Layer 3 of a small transformer language model trained on English Wikipedia (13 layers, counted from 0, width 128). Numbers have three digits each and are written without spaces.
A neuron's activation on a vector x is SiLU(gate . x) times (in . x), where the dot is the dot product.
The model reads these tokens: " offer" "ing" " personal" " viol" "ence" " to" " any" " person" "," " d" "well" "ing," " or" " being" " in" " the" " habit" "ation" " and" " he" " reason" "ably" " belie" "ves" " that" " the" " force" " is" " necess" "ary" " to" " prevent"

The vector x that enters this layer's MLP at each token. A number n stands for (n - 500) times 0.0043.
0 " offer": 526589584538398511561455605511455381418504299515628578460455374384519467720449564592523387617596482559440556273511365465534567542530536580511409502550463528484548400406477434427490397477594561449517437449427494334584973537474594578545500343480529737410616494470512318569544464452385516553426577580400498487462583432321486458403463496439490489443440533405416532608483568436568644529517
1 "ing": 618626532571525467305441584504474434534466214605603526433537502448511446839440529652563507610494473372435509475485439441524548463581561318442423614456522561544698430403491603507403539541525555470476542584460617315609806505528389533547480515537398521522630577508520488534602499659497496461501677570354442561447704507324580419492614393495433528417360538640415670527441441465566652550502
2 " personal": 579539385545611501548441431518410280514457444490574561534497343305520531755521505533582489544506540519492485384468406466529639545587561338589449476504489534440507490288520536407390441556414504398503469501504461531521926470495397538505617418500568577380533616606481390546385399629434524412558686551432378542503600400513639417424536441393473433526557444562408660629477426430569618526594
3 " viol": 631480583494491436571383428562556310349451378542464384538535445465610471883553548491649494661456453429472489574539278555434572610667544542564404550462533403526531482462637420376460370725353516417580477505466500474439865514475433506372530524455552622504569569573581355559539587464406488429531506455521390519438518463486509498478574422400445559465453486550347570565500467503482467584582
4 "ence": 553569426602529561386374518507411546445462307504689539439554478489566374835498480715522476644565387498470473361473438459520560461519501398615474560422461548477547411464451614367394489560470555376493644511432547350453827486587344416438440425466424479517581604543592510577534600640537500554389632574413531532477369546359601505484489467479321543468388546586458668567552336511572543561462
5 " to": 674480517466543437503437591516472613437341298547582550437461435446571426798482567499556367549569421356478434566512479510519539420562550389457439507489594546520519548305500465463454431403488544536320451571511533581604781493591492580479475473466618506456629511624560411536654530502459467481471549467453495579457597581318571528460519475328370537444485546680538562609325540526539491577512
6 " any": 676501431584552631445407378579432498530566243556487497454503334451495441690572621437591394659617417398495533531478470452553552555576517541507508527512538521425585575296502553477460587462570595632509531499555578564565789516570549505474531484505579551372526404582493357519364505551549474599289610524388441540390514535455623584500457359419472553566433707520461647590400567425530474387523
7 " person": 536406494541577506504445391491511639576442389514662475542507480489526407752587533503550410635566459372414465429368376516546583574704573625552534479402488434493375489506685426319452387530425539598426540508438525466393834443515366580436454445443433644405565565582402392607545532639410597602559429468493420542535426514439555558492545524466399346519543483370433685673491408581487477639534
8 ",": 692588604531531596342384578580521531481394220563464555472506514537503457785504512818479457653527485464428518540446514505506572369659599498563445516416567460490380559350575520436537536400499453446427554446484587433623857515561438547488573500540473514478567573541484417515674480572467531595562566503575581629468548562442531488521478454316481502461444447553470664455414452526604512505546
9 " d": 645330481524572757561456483468538500384451409527453420409590346479688371558476406558475407721530409403462447568607494480482585511626588308564502485396615369488471508321508480521497600564488519628563563643431615242538752518617485605351517440512567386415607547432533403531567551524475495482430609386553427513426526513442500482508581501448464547354512572420490525645524385655576556429606
10 "well": 525390633562538466367389489581431610440357354599510518406440533489600481696491532476591441672408524374538413279546369515506607423557560377526388477482546446412540472441473452449595351536488577504453506535428569409502874466561447557502432496457609517435535593552514376620425474602401473565485629616435569481414634527531590486462540537579401409455512525572491733623468356366616519549626
11 "ing,": 679565566533534470298315578632574432452350176562493596461534467554464472712465511796517429556474507445447513490505531492519610359693547455537452505388552530484463538409580484441525570437493432441440560427520575393674838520512407522539560492507482562515542624524488412492625455585518546598569559523536580554479521576426534489511498437337500560436478492569457710473443425523624493586534
12 " or": 668512522522455527360593631524473513499552370538469579404548445532503299830530531585493540564504470358477454470443484521545542481690501542546523519542547393493566521332602428499451543600438490460417660513534521552394831481646550515486323440489472565442606519506450373594652534483548489544434585533377348554395346553421522496468508478460404480473484520472553645549390488690632461548484
13 " being": 558489553573598446482425535536566622481455441561504512412555375509454424641444532622593370639588557349444537377477393431553620470623636544524421527398478498510513543432454549380379637558574454492458635636531535576497849475550590493497382554493425529342540470432564370553632480436456468598492511525514484475451550583335533567500547568495489534490464485620487732499315525552473470439483
14 " in": 796501584501521550523404490514441602490426248528545490482500461470563477609491503572485398522450497426456433417337534507507578403578588444553492530541568592496464433309494478509457586558574465403425473507484577509563820479572480485437357468476489500421590551568558326552665414460440489482446630495433546535461609542484547629469644445350425510472510500584505528651332437450519509545574
15 " the": 681556597565480601502351482478488533417532253580308501492448408520506459666476573556568410629456412447514462537473548459521481506581529432485452488493519493440420467287538428391451659351493527555495497558510536402577744478589501479443430499537463528473554561510507407575365422578501462515560773458463402491501556492514572562447513464344412518419489466525439550647267414524559580514561
16 " habit": 532459568624551468658372364510432395396358362570460497417449378459631484703539387434553505607489546396468513451484417462607532457561543601639536476537571395359533361376644446318428303606447492586458506622375344371354738528553476566319444448366557519378580551520504429506461574571464537506527577504340484459399653583434460535358590436553492414483516416544507569443477545596473468551556
17 "ation": 621568539544481564440364471520544485366434236576463541500635383418529460732468493627507441578568402536382515469411477454562531363576517392539455514384438471486636375416565559457477362561609392446488606551446515319431746453563570453485490482433384445503612670478488540470513387607621494465559689512433606547410570565283573520516542431544281602485388542564501735481494450424545527611489
18 " and": 611496576566520546460487631567430640380541284583378494447552478578536329745529471647553439519463456463539473434458452478531515373622502428520497457469554467526615585373606473447567614435590448562439611533539611471633849501548610500527408511476459482424600581482446331586614446451462514440560587507452364554449457538434515514488553544418423560465508469666564666503348369675567608535447
19 " he": 654433525557477568603479585490537498386490278504284460586605550489641396622460560420616479619552444486415457605392340476627631420730554429576331478396561416393584565476476411412435431553458408643531524524511462475461803446563436508439434467432575382467587563597473370533534489514430487468555492505556546525578446518277563531369402525489495427436557490552421566575411310645510470536527
20 " reason": 623412542520487488577420345622435565599464218523560565426579332499509522607586556538530545720580531388384471429512593423550550466625449495492562493425502444387512506427616344252587366523495567335601645576490394516324736462417536408534564546411516505405542625530492371535665458421399538615528546467486439562367465538419626488405547586432397389585472391452504664513512422524524491586477
21 "ably": 618535566561589388438462720481494403463509335528442487425440502416581462706464602680480503540523526471443550472551281547602472367594537473468355515278476451508530507329534529420349538563401469534446600483475437417439687466615565532431518555464455580509533546440497398567605482618430482509494484545524411610525691527372606631542667532483472494529439622688515719474383460675616557474468
22 " belie": 620520573502450448667404658606389562507536331480556525361527415416608488766553608475558605547626459386425513612479476464463564550640450569655376561602510359375436521411632435275493440589443515509475444591470569508405769495453465444438549566458613532383557550539510337589581426586602562431516441527550393417406463564392676579536516472396426485454499529543412525499550396548516536385488
23 "ves": 565556600573483497346389497351550516422445323507524557401578462519515447827466517529678477614574534368426426490454497540599606301565557345430550485388479526488814502499540501475353450447468417524456684483493635350566863545422482461465410484431437652443596516595592512490553491502565490466515546484529527771521503521403507518483588476444466507422496642616477663551508413365532473480463
24 " that": 661614563514435497459457404526406525428550247489336625531698431492690449798554607565551547563577418350439490536442457465527406380639565413427399470460534513413496510462538457318564547379470557502440626522461653435719813449481499508527641485501524548395536492522436464514602447609468480510423475532528380514389498521374569557455474419448409541562451552596421638587371489379512574506489
25 " the": 673588582557492564446386522466485525403556247560290493507500418520537475710497520538587457651457381417497482606499508440533492495595536461469464519457520474433440473304526441387445610384496555585500561550488517417575781489574503487486435519520516503500565585501516410570367408599480494524555731459445423477491582487479571569461482494345388538400480510516444553589257446503545611492514
26 " force": 559387587544580502552469388522431573572450313478533499480612443373545402795546524638677455601498412469426502435519294446521584420506484488513448559494515439542672430496601411256432516423580435474422405585389628397366884484482511507394446477542328724488531513459562463568515480549421527545534471486442541502535391585342551498536599540608378489401498568542515743662473505552571524523481
27 " is": 529631625522528430497446542521542512471349342571433562434622327553524427579479487627571496673561566433428487351414447446590612436666639544507481489364470511406504552362546538488363480540497540532415713605470507548456807535545552589455450447445507422407529515501612333487662499414427469532556585507517531525410466642391529649505512514546497529507484448596480626500347543557536565402538
28 " necess": 522423485507660483681445556459526422590475372582303590473466424561594437662495454507531484662560522487401530470486548482527542424623458632528586517499563502423597544341646362320425469671480435505505377573409507389556813538470447472477616486553380635415530630579527440442532484383507486546592491460434554522437680505420699482422762470441490422550451640326519567489565502280563602521483
29 "ary": 579647586590535441355340542457534564498468298496576472518542504527390453749544620567441488562500460446442545447459333516515560506552555429554462568585529526367536456422519517445460483664682574510527738444535522405432752463623444482534487449418396494448646615520412436599498611701497498538520704480375522629506540528429569441501514615520310410385488586633454672644436335436576480423523
30 " to": 654448487494563377487453585546469659403352304544451562422509462475582419778480578493571378479548427351451441592489449486540522409555544367457444485465591562500536544283525454484506413410568534528332522541488519606588800489540534566464492484432563425423625530620560410527642519488469478442483501453470515582470450596315568556447531505319387521433477565699556552599340520497537462564468
31 " prevent": 607457575521566469626463420543417536528461234472383552553560482432488414835489573505528437454529458407454568455567436456552588563665446501541516462565466628421658403373527393260347433402521633628527567569443550439643725548428636552474618479409459509526558468694456397455640744489583520490490461433580407494424460397538485643389564602402388467434519595502461487573490416565507507584383

Each question shows the input weights of one neuron of the MLP. A number n stands for (n - 500) times 0.0022.

n175 gate: 382518636463417604733701631467385503586383453463595463509503509654566579549397435561410393550548483599370524387470557527374716469403536685379654546537574560434367419601480567369404457394534678485632652374517352384512634590463614459635457503503597530607668485533711548407459589536425526207387610618401592596608491514554405354471415352640533491609424350560567486605362567621527544532569
n175 in: 660355518565527577402394446378475563455464377394509517618382545374500590534500431614472353593461586441637671344441780442514551406408615359514545558483563395564487535503598679572598483434591370489418597460463511491382656597516299703569551625525546497551431426401628550548399620542581306525611492508419462689392523548357656342450538516411561539497541387431603462544517432405481486436447
On which token does it fire most, and how strongly? 4 "ence", at about 1.4

n120 gate: 440457433448515673648512483535560475601488550494445488458574498517517592578493447519529513534486554552523523489573542674431527471530492496508498463486602420587435400492429559498515637477606465428526578419427438329576507606498462539537596447473521527515558429597625422645477441456400451469489481557494538506453445500649484529524395464534555585553438461557496476565452568572527413465514
n120 in: 536514494556572449454505536527461565458474535606556450617560558534454492452500446536420471512502436566461441487411526355463481460588505444587547539509550574459452582369487575479573431451460561503502461539579579520486558416473529445480505538565555498495427510417517558537513493599617540488582461461477446556503509469421516393477488381525397536451582454532561523546481533380414465546519
On which token does it fire most? 8 ","

n117 gate: 480545489378450486666626508532470429487464541546512433543526528504502571581647478461401422663514508543415514473575523526592602508598367556478515494502512534561387542468427399510585392625428599435576348513525433416464550588477448512448494490548427498558528539586512420407537544420455463492496500606442477506589492440349390430527459484578548516546561440597443442512428587471422591527484
n117 in: 580539498364522523627604433521375390548521545518435438529542504525443490570550475412409437655593471504428452490470381519630579627568517615444488518554488592563463429506484343502475355579446515383620444506616439463517505563551496484397478476585420502600483564638498444445609518414455471565476526524583527527573481514430392483570434486643519542528547480548514317544496515395517585583433
On which two tokens does it fire most, strongest first? 3 " viol", 0 " offer"

n28 gate: 554557451427496553625492481494488554525544430612465356410419554486600506490596457448570591612564436575334453531592527543402605494508526530510477491498604611496606362601504486496514496498506509534537474532561508452446473376526578566500582468398510605500478473504447472505492525538496651536440525376444462544477362498544411468462514476558482665540355452553601517603536474568508618442536
n28 in: 500572463493569578516534388506476551476502535565436379481500588419565556502554396460447543541616418559386494576557489521490530454445524436577535530460544551394576438632447398476480488602458509502426529554517571496484464492592595595446603496446469613627527525492498453512475539525458627572551483329504523537461419502526464405552557616504490662562452483442555557689500510612457569464527
On which token does it fire most? 9 " d"

n75 gate: 416454431498534632536539436357514529498619449470476478493483591529493493709355373463488585540466380604524611567366516531341415296491565623507550611520561604447491438538275561545500421413500411592536434566484409403452592486440495572406530490540677557560536505462464533519463530524511565536583395566385585419343473404510473543529358589488408647477453461593549631642443514557458474456550
n75 in: 536305434608532502562524486458346507504474519453543576551588663500498463605428544614545463461488445566528612516465559528547474445532479526451632466606565502436359507523332685482476427444579457565546451437415604421436540383391531603523466454570610549664437532418584491440482473559589655502527502403609562545285452443491518413312449579402542628549403400395498611467476417551540479511573
On which token does it fire most? 4 "ence"

n67 gate: 547674560546436554478561500448550549399626374573434377442490547570495587473553417435337579533607558560445436555572493480414565442570498554420500547497626618567400479576493510340577406359626383653429463601505532570433672558440559548668432452649592498345468350490467407442481469537393445512720467495369599549446553476463449616585568515589434607474599467625505402352399525567539522493527
n67 in: 544647436431420493547538424378431509409551392609440455478478471520365624391432401514429609520512552602566442479640472546327535557600434556476595565430587498446450516440445607314463530392502433555455519535500449426515586614610521452671411483613707632427432376599460379668474535480436448583509493416472564488491478566505586524644591397431512584551663465558505269483498502419510481465505
On which token does it fire most? 25 " the"

n138 gate: 459453435432433509520637550540430630536538552481429400668442474555477489234423554545451411338456408450538491433486478592445453429627549517466349486393389514515414475454480609566541476483400468321462316514296401280325638517514668418555539585483359667444572489448715632524353342584391632532576528442416619673675324405303645546453590503441443731481608436582419556584538515479454449528422
n138 in: 574596414452457478520489556469377500555625475479475448568606442430509559390496533426636394484513450370368535429491340485549430445528482465542504485443513566574562440447537445438498578518534433473509409500411529444455571400531670533545472584485300467297547585540470633427493436571429556498513457374631732640506548470498546482492452493381617579389445442551463438433545419546500555571466
On which three tokens does it fire most, strongest first? 26 " force", 17 "ation", 21 "ably"

n140 gate: 536611452591539443489453469492506460518500476524536602451526511574537468469641422496449497434430558543455555474530462605414517437493499490380495462525430503466545471513541426480523564556461550579490469534519484574486568589525526521539465464506536510552517429521569525444467527462462499487532471512481493516536517501455417535513420492449479534497544514526492500520504536504524425436535
n140 in: 542482462544517460552528538499538542520495510477541580417494473585472528488551419589476527473470463486431509474560474496486561483525492534375489492480539528482523518557534428511492529511462529574517487473500537587544611583462477558513449540461570533514547509486599567476435512582495496466467547555463521510484497434468504514513465474479490521501511549567516442469490505475490448464469
On which token does it fire most, and how strongly? 23 "ves", at about 0.16

n214 gate: 535547535423335545523507473596491376380424591445319521514581578535438491463379640513528509576583529549505414420440511459385309479511371571600734426380545518528396485414469434463562538606444496570432589520467477469472343500522459531544463509437520619465518487464528495623466531571529462527580606436427374626491421493652543479411484355480536329426417471509418498580436491600411588527470
n214 in: 631427481535450420525753605466421463432522497575445512485579520468441543453520401443468561357411581438394415514527526500598657505428542563466465435545512551552436436498582585418404508347588368480480390446521357497550738533407409505451664437645354382495564519644545688620387467552417493375626500500555510331514495469490482512425404374588468565460500583542543396495493403406556527431362
On which three tokens does it fire most, strongest first? 15 " the", 25 " the", 13 " being"

n157 gate: 531323626543481351589593415446606314449554538394567523559391588514352583572445436541622475594780519583506478492417560556486431567362460520472397317497601477529538527632602433586392562427358539318367477595481463491374613464479435541609478517626536574662466522309514573685503473489399439463538549595456479653505417361432553446505655679555534606430492388627660577517727328656483422582477
n157 in: 564504668435516465402444437437663441562502576498489498606509481496496531521512413494517538561581486541375373472559544485456429556473593475506442502491552626530490490615461491454494433523416515521313402576484426423336555347431466428460544382566479561541576481385534498552494486464376569475416549478486584529424485470540502406544634602537504485578537457532664539584578391605571456656454
On which token does it fire most? 26 " force"

n52 gate: 469561482513580540608542454562474534573490559566605423578686471488452516599593561447526469445615500644387427539500489396483456298446627640549429291522594505507431447408349429498392421512468631495512519577505488500464372495576609472576498505670540569613481505464461488431561511412544528617505555511558337538480594426450449467570614566502536490566608507436421429591545749589540580355371
n52 in: 395409576522685565557509414571503550628613618455738404558701533401551541626453708595530473512647376439393432695569480350649416470558569683544531294637667468431500440518390379571571279500470557364621527494548634423563385416483514370560557509544346521509447541606621553392288469536529607536428489640511387574528536497404450456463749585670524692577477589531512497574503587648629623451399
On which token does it fire most? 11 "ing,"

n164 gate: 541426437568363572519634604313545455588700224346246571562285589548503506288503334512586579431494522518564528672417609560573564668614624494481533397331528538650669573384574494403748621578607387613575658467427395609497681534401415494689576393434506342439611559456539516558382342487531340509460393406423340462590503482411459611473339513482610452467469585621534215358443599490516581378490
n164 in: 424600670635535594603466544598536463660634278578735473452421411484523503566452474459559367575543398595595461453671497279408543604478405246367753500584516578586415374536458641615608595352353602503574370613641368548507444503546547564283478500620685539595477631474693611479631541766468421445494538497374521552420493478431711634438462752449383589553580418245354617415529460728588497557539
On which two tokens does it fire most, strongest first? 25 " the", 15 " the"

n20 gate: 450532396559434502520540405474565577477488398468492598440492591462512622504496496600510543551403479492595566414421562557506500574623520598516479530546572514458574370400537472494496514547470471564506537436470409521516547458474414483543538632554367402479555540395460514509537381516586389502288411545513411478539420523391564578567454498565539428526504561603485468388508532584504461384449
n20 in: 531625553522558527343402630514559516494443518509554510421425502500516502463529465508473490512449438623361421451502558510418464401538492645381587389544412517541506472467601580485490500577480495518478473513559523575447547475586515587543485554485595568524587397506532547470469431529557377640577476573577436482575504508459513434426395469579539500422412584463472585502601465658612535491551
On which two tokens does it fire most, strongest first? 12 " or", 21 "ably"

n68 gate: 615502556438489556433498477616538467378426567464580317542558490428462502517592530530400483493471525502481460436476555519585498483442450535573450588342432354531429603542472328455583525481534576486488552539566486478443449532612398486527550490509486557328512581505609446485421539367326643526367582493530503460507474690471489576462539591608630512672388491444565436640773589500641533601445
n68 in: 434502395562644403564467592475601579544527397402523629330403552434575429459445513489564407502631513602587514663573445416416472467638557462415632448463444518495515441561531509556514418558558369502593532367376459529509482515515485416441456542358491466537441498572240582446571443491443588464564390448465459545496509507598508523446453608425385514322480572452500584400571518509550448491434
On which token does it fire most? 20 " reason"

n77 gate: 318663303330599387486697644624486340629376504466555565493281375479286598496372535649397613378486338459436521466543483444646460446767582606574602449620469496443551616595611464618504669461620348641504606371337493333432650500661527403650670352588604195469277570373518479603309510340514569422524408381397470582614666387582470638395604665328532640320343534382459497543678439371433696534286
n77 in: 294615352324507307600623553507411379585418477546556594440400500476445614586554379517425721390338656553524368592716438466544379427527709374591555386707470303582493533747520521477380521507503272625441541402402497297304399606577549384582784490699477442490411497459538395649523382524447719360546533444586622527574628553370471537308460500258385545500480678295573510490367465379277642441569
On which token does it fire most? 28 " necess"

n198 gate: 470544561557504376487531608433454460484429393298520511534474586563602375500426547479286669538396615636543526446626605564565480555464448453483609523420532541528506448385426584496448580443542455596533554436601452523470554527496403517504578515489519328544522405511572436527508483494663557442479467469385507524598502417580460459535519543492395509586384488576473546522472552346556485525470
n198 in: 428479566477455553552530452494506523500541342655540471599438471684488472485487386426543367577436552496516577490434457461455606588540448575624433395555536390545431502541526513566650369557400468606569473531386475596436495402556467520498569548524450500560545496482427439593438547451456410584478423388538643520329552466556435506523486437568437469510548626426494548467461548575453514524514
On which token does it fire most? 24 " that"

n299 gate: 566682473541548404389465446600560477688462571569551452515538528456378580541546469403585447500503266461553373784415479522431799599692478615361736473404466419487639518590372593467472458512545563726225403614413676438440504613432488363614401573546518384536481371587248491474344632528412366516530440578343487544515611530654316553527479481542590358691417431437485310528547405591500562434544
n299 in: 416460484487447536511511479389508464404603481455429556634559528497556492461492580643422395428464686430600445419765521663617376463611545580626328373588563619528291481522495452389614543429526508475653572367601363248464414373660545635420569466522530431382483660472664503359568335352610594381387580487513494408398466430511443558476497585430497621534459414624567532464364556408478560551458
On which token does it fire most? 26 " force"

n161 gate: 480615494624585500449439566573469382637390582532579489583578392462509442511476493479500368509513496494422511485451580349454374518369487496533464540375393504436442434537504446452522466363599659626604410599532580516438447354502489474655468464535519485500456573509556553534589388456489436689562462436551542493465585485358418584485511496599531489477667557519566579511613504580566533606500
n161 in: 491393402375600604355466546435607732375544429342464476577573596577511530474603472422524574570458496500662457435500450647533575384632528491524479488413605418610504481362468482573454471556462500447518520502560432498504602544461485508442573593474545578464509487625542558457468473557626396474540485538412486583551440569546555359504472427411472584481404534438555471535515467468446500382463
On which token does it fire most? 17 "ation"

n201 gate: 477509500455541376532605362448397551554448541465479447487514555500434640530544576524489561380509471441527444436566589520566661590480550563565433448423455403632493476493564539586502446504599519541347365485522500481498513491470509259631600472511538323450410442608514502601365533491388445525408533465450486366526357459598544376431615357599561571487542483524577496394334447488507487596436
n201 in: 461491492560512578494575486427554390420571425516550487534545556466438483411421466460352498436461579575479568486545457583613441489527625487399488508548572477517430545464381461384539544485456482389627502498635476435612488554631598481580645509584479545527624538593646577574471381459519573432456597533486617438563470531530494643502446639687455586510569556596431455359472563469468454539519
On which three tokens does it fire most, strongest first? 7 " person", 22 " belie", 12 " or"

n302 gate: 623516561565529413477384435585593418496525411447517573709535498472495439446560498599502381586479408619451507478396582585509434514471470482473421502512586677442433535518525415588553455482469445613401539566533493498568345504478597597431372559391599505533401572502491583705593458560462424564547464442433359560393582675491562530669518448422516495449557496603413417525572334452553564453440
n302 in: 378638498516561467493463406505505538491633372509468464598419533412474407373458486528415312498481438438498430525476625601505445652516395444523457489551561679464557511498484476498526546409379528517531580480552481431631500419654450613543441510318470460486557614484454363595451523578390408439603461559340353493478428628583410542486549414486526411439440491505608436472661426439289598518391
On which token does it fire most? 15 " the"

n23 gate: 570472396528561553458488485478604465597419509545453494545552409500540477584515508494574502345528612512597439607490466414474466619519414415553502494624541551486540624575508423596605330465490594464401429561360436457484400562558481473468532514490390496546512566569480465432533472474489492498527473468462427435494454561556435547421502572577541470494374449477521582488478394660337392479472
n23 in: 575486405506657483490528569589592497613471498605476466493539488546425528483409442470602552523400544513512517479520426446505457576508410492595563418521478534510586472619535495531571469528528576445517502492450498400481502543564505401458521490450482549497461465523452493526480456444412544589567456562490489397454551568492476483378508487498498534463373518575593498535492497537542482606468
On which two tokens does it fire most, strongest first? 16 " habit", 24 " that"

n169 gate: 429525451506467480491542531468427511556570567502332525478477602457448671445569464482441516550479551324425570529541596457591645560595484536511502513472384744489555535511418621468678526504579544576563579359459473363479508551491427431524467546502467402445375498446461349523573559466410390425570522517592634357605410454429542532403465538498671486513578474539584575448480635512612594452502
n169 in: 555484517519461522411516382557607485390446515489628443571509425530509351486395462520450439441454513663571460496495493527350364391485589493455487519465551354573445502415498465500368467513433471429412401554422525441436482474474571440500587518525553579572627405516574649521371450509546597534443428459299433652384445539530449410569535489480268537606540565502419469579493390512388343544455
On which token does it fire most? 22 " belie"

n89 gate: 319549485393631374406549616491450570602432433684439493433534377502507549374513540451459604495392489467514558498500441477536405519489498464516519491409498595399507493637518467539413535404488608555584484446576596588548648549442465456563604461354555491474525360637574403393436535345333493337465592531469471371521417467495517518429429451577547635496469456519553463425493477542426493485350
n89 in: 530497562637495497436495625402597332531467588488513482532569424579416510515621605424551400432541456483419390422581515503563531598596381452620474567477333525447527505535525497411384456463696484562474497358425462508508365498305587473512500557630441462351354601495585535566451623515449485394573529439556548351378395585492380709306542488488457612478451444574669520553634400458425460624566
On which three tokens does it fire most, strongest first? 31 " prevent", 8 ",", 9 " d"

n231 gate: 534528373402401373509590523432532462433498476484412450388548596446487597327518506604425691524532527411483483504429412629489474515538532491572555504432506521487653558409540509577483602614513490365445487535508569437586517533460455531449545408622458620552455408479589551572496510468585477583629362338490462502538537539509510598516427542405538578404534576531373560517395526407419498504524
n231 in: 531478426441434418457504546331525482494456487493490408333545504496471553451509587556533687544597539424479439524452375586579439451470554483477484452510521540537619518454524478555431619576459432449553448649522597452599441436576398588463583416525474561524452515532486603512468563475589396630567420408481468504540592432475543515524502600491563543461517546531448546512452516440483559474535
On which token does it fire most? 23 "ves"

n148 gate: 438531516610438517500427533545556584704367481545485487584409575590526546455536473488502279549584512519376424562491613525491363369552476483460555561515475464625539490544554581425476423435602518478491517467455504531610502458593657502598471450369567556527551448608615400510301430485506465438506490381430624543565444492431442523465556479429521489504420488486473473427551414558434532434603
n148 in: 515462480591514574475430500444362541607367484628504492569542512533521453498492527510542492550465544530469496414527542627585431354427390481379466457447616397604388530512542511482492455447563432468515512460478552593588467512578707490572530401414623399670430496558612440579417429463534446446458440389456424527522496536415481484468445492582496603502360440496500626519463510545404533430481
On which token does it fire most, and how strongly? 30 " to", at about 0.32

n235 gate: 452479469439323592457495541442568486577477531435428579649638543558518369495549577625482432623459446444599542432513495543477544500586503753624483457425565513571451498403399670502457372664611424490495387464563586455439615542422498547539430536500601341576372367360503523505379481573473424470407434706646588394517551468434446397438453542546725584476423481565630661518434515555435458595452
n235 in: 498498439452421519483549533530413546584502571451345579494596483552442356485548540510528519608491421475595536463574506410515515581582574688640527416485568592530492436438458643578465415653533396478419440496502563561472643525466498485461479502406609328587509487400423592527443510463454500408454402645575623384463535500426494406432529655594485537436432459566598600530491511522421481575442
On which three tokens does it fire most, strongest first? 13 " being", 19 " he", 27 " is"

n1 gate: 565364421640500583631308550579565480570519552456539714623555503634514532390392497468380592477481584390573564408514713624316627533413465554500353552447468400394487523462447514443459433455478493591414476500572495460571488626582454555505710459473701532699397479360599535588654474446592558511316644386424591427423563427541482430531513505482390692510473445541558306576522503455436545354435
n1 in: 379470462460459503497629399553387520582543455424391240484465527468535513511554526586682415481505601604554413585511342362521600533495540545426650492588440656712443392386419486576465483361440493505636511444360404453699451461545487414651411481587529431415561529738538550483505364398500505396373613503572686431543560726497493447381372568459564503380450523467456546468399519683463463531489
On which token does it fire most? 29 "ary"

n131 gate: 514617430239538460642459417666572358366603387653573552576419388399477365503529407439310526378471369506477497348477626526405579561405540571531486465773424489549550506409592600574414385480523565576611471519423336440416386481495418589302434482542475454511603312517410651435612503586373481489575439508627446620373599508434505480582397325553622445659393409372419467503328596467506624580483
n131 in: 614354513554564670425684500409653603445580463553656570560494331464514454570605497736445440400519551564508432404453452552519654584516456563337400613647459407417495447508540508629467437342604651632497541582621436391525528460516290479532693649568678660404467638418548445285578476492471637508473558439415419528536455386403508516613513454554612620576503521461425527508398480428413375473528
On which token does it fire most? 0 " offer"

n234 gate: 481486498374533553439490554486430541513479469489631443598681549600481555634483518407514484435647561369563443507488664636458486379518316588489533560362459415343570607505418483553386416591412492540521465527573638548456537502622405658482487384486573530695428534569514528475557551558457419472518475482437419463612516435458481488312346434541456460513455482432475471644433526399574550543505
n234 in: 632564461412508554473412428646433506500352639538479439611546569406542520466460607492583461487385482425569446464421478611475506438482431500574516496534410481586486542496502460450344423428481483475402481427409523407557381462535441652430377477479433612671517474481513694474577486517486516639510524518629502504504519406477506450498553518559527443560514454476373600498479515610500467606450
On which token does it fire most, and how strongly? 7 " person", at about 0.76

n116 gate: 497303540512460526548364569529540463513547560530486449412327521471378549308580576387526726382739587482481641350370460448534468468423580414466422495413601398497503614409500613475519516443277560529487413382523585503598512444567364554535452548542382405454458521675341505577557346484482533597444508434497525434590393490595507384583474573574424556626394419467428454547627695596453479660587
n116 in: 500556489538497405398601388477468562423335631459598526546702488474480455465511380584396207711290483391558497581596475500506406361525389537583602552509343503436500481606494465486471419483532471456346563503428454358278457489470591463458597497414638451525411480351630302479562722668475455529542506542374463506328494313323513676423469426312569442481582444437596492338520310404597546444361
On which token does it fire most? 15 " the"

n54 gate: 178328481438443598260649500493566543346516556538473420604583536364328442633677464625606366425341487666619585283487592585655540510567493572389528666429756582553567630529394705444702493539604467590443382657509437259304628349413597317449440567617506655490415677542591539530494576606500570487545656418554545451460380354384488425466268403334552533384519617588551631484474367404507422544543
n54 in: 261291472442447580293538588745555593350504500451440296536504430257441568611720301407617453553625603603412301277353465485423318612550460515467640563376673660382620317496596493308555636486586450615560558559587518485341345340438479347388346619547378569617493443496511547297697577540358514507752726345652454452656374447585555201524364522180584330521421514507539603420467511622366467655434
On which three tokens does it fire most, strongest first? 26 " force", 18 " and", 7 " person"

n166 gate: 448493551568520585543474629500618523442437566522609523513630489680566409500462368454414457554416533601418621461520630507654489428491527617533494509419587428475428504471403475558380360585412490514458527457567530495420652537528390423567372597484648505443403562361581507564544413541581572468504382498400610593380640354507489541528405558544415587571473544423625469509486452498482440467518
n166 in: 504546415472506517559407575450398449424571527418482522583574558546576494502486538504459536471530498464511494508624610494509548489418548622302648586527513466430371579335447458512398406540465492507416414455558604498395547469433553485527490564457603563442416508466617448494623483528506668481510438382356550418551572382561623543619437600460410537508456519537492538394582432697489506506463
On which token does it fire most, and how strongly? 28 " necess", at about 0.27

n87 gate: 573323500363696572626550389476427500656472555520806500514489406566500582475436380591559507377661635641688497584315613645497662528605535679428546672561411372371490677662388550622538493534366719539553621384368326312528559449637450314377586443445327327815441323521624510531636477556430524521379400523554401490556465480566487600206568315715565269460344467589345433313413482482531545457469
n87 in: 739514477562532437494526361528372637439475528563511492369517575394597508528636377398603492497316602543425380302525405676625461466408589492475439597421623555684417457607457528403497377530576566638344599373516478260536569556620405395420571644500422561655401237423486442503446635481553610467489465529569561483563360428425428420361608582454459573497465577568411516428533500388588426487500
On which token does it fire most? 4 "ence"

n252 gate: 534565547457454508597525545524522496450354378500516447555565606589438543476489405494448462571546510498594371554508567478404516565455709591545584612434644558478500496464484504433432426504512520494475494420565434446528509584489470512684511610514537408543406553397582534534473383540535484458440463408446424530502486587512466394523527549477500530511559508500554523514354729479502455442474
n252 in: 483647498424528488648545441588530550549402475526508443442441561660534471527443500429613327617552559586716478540439563527355515483488539459430556637525495468549538585578545640442448318555375605430405476514453402487512542526535514555624467510507608605538612483393655580549474526637474360522469693385491428473361502540498703507535574449362422448421531422402457616566498604566471357462517
On which token does it fire most? 5 " to"

n135 gate: 536375621711425651512386619593587393620467598526595351518494317473362565521542541442566372463500390381470515303482543503566503451249452509704483657601515494491422405580579558617377475388531577503439518397626714641588432491384235544543609515547737524416467485337570536511427629527572532482538549535575484419407448552437550151472491530419530573506503321309497535467401409540420556590554
n135 in: 674529547419446561480578395416494591513500513591583438363376388508466675540503668500615500535475598508343611489528495558718443597348565433539556463483607314407481471730495620540424390588597592455583583377638651415461548560397479601562628568376555480522394516445608539513301653590573530609608538516435650467389503573497386400540557448413544579628505468311348540559358469538511530702629
On which token does it fire most, and how strongly? 18 " and", at about 0.32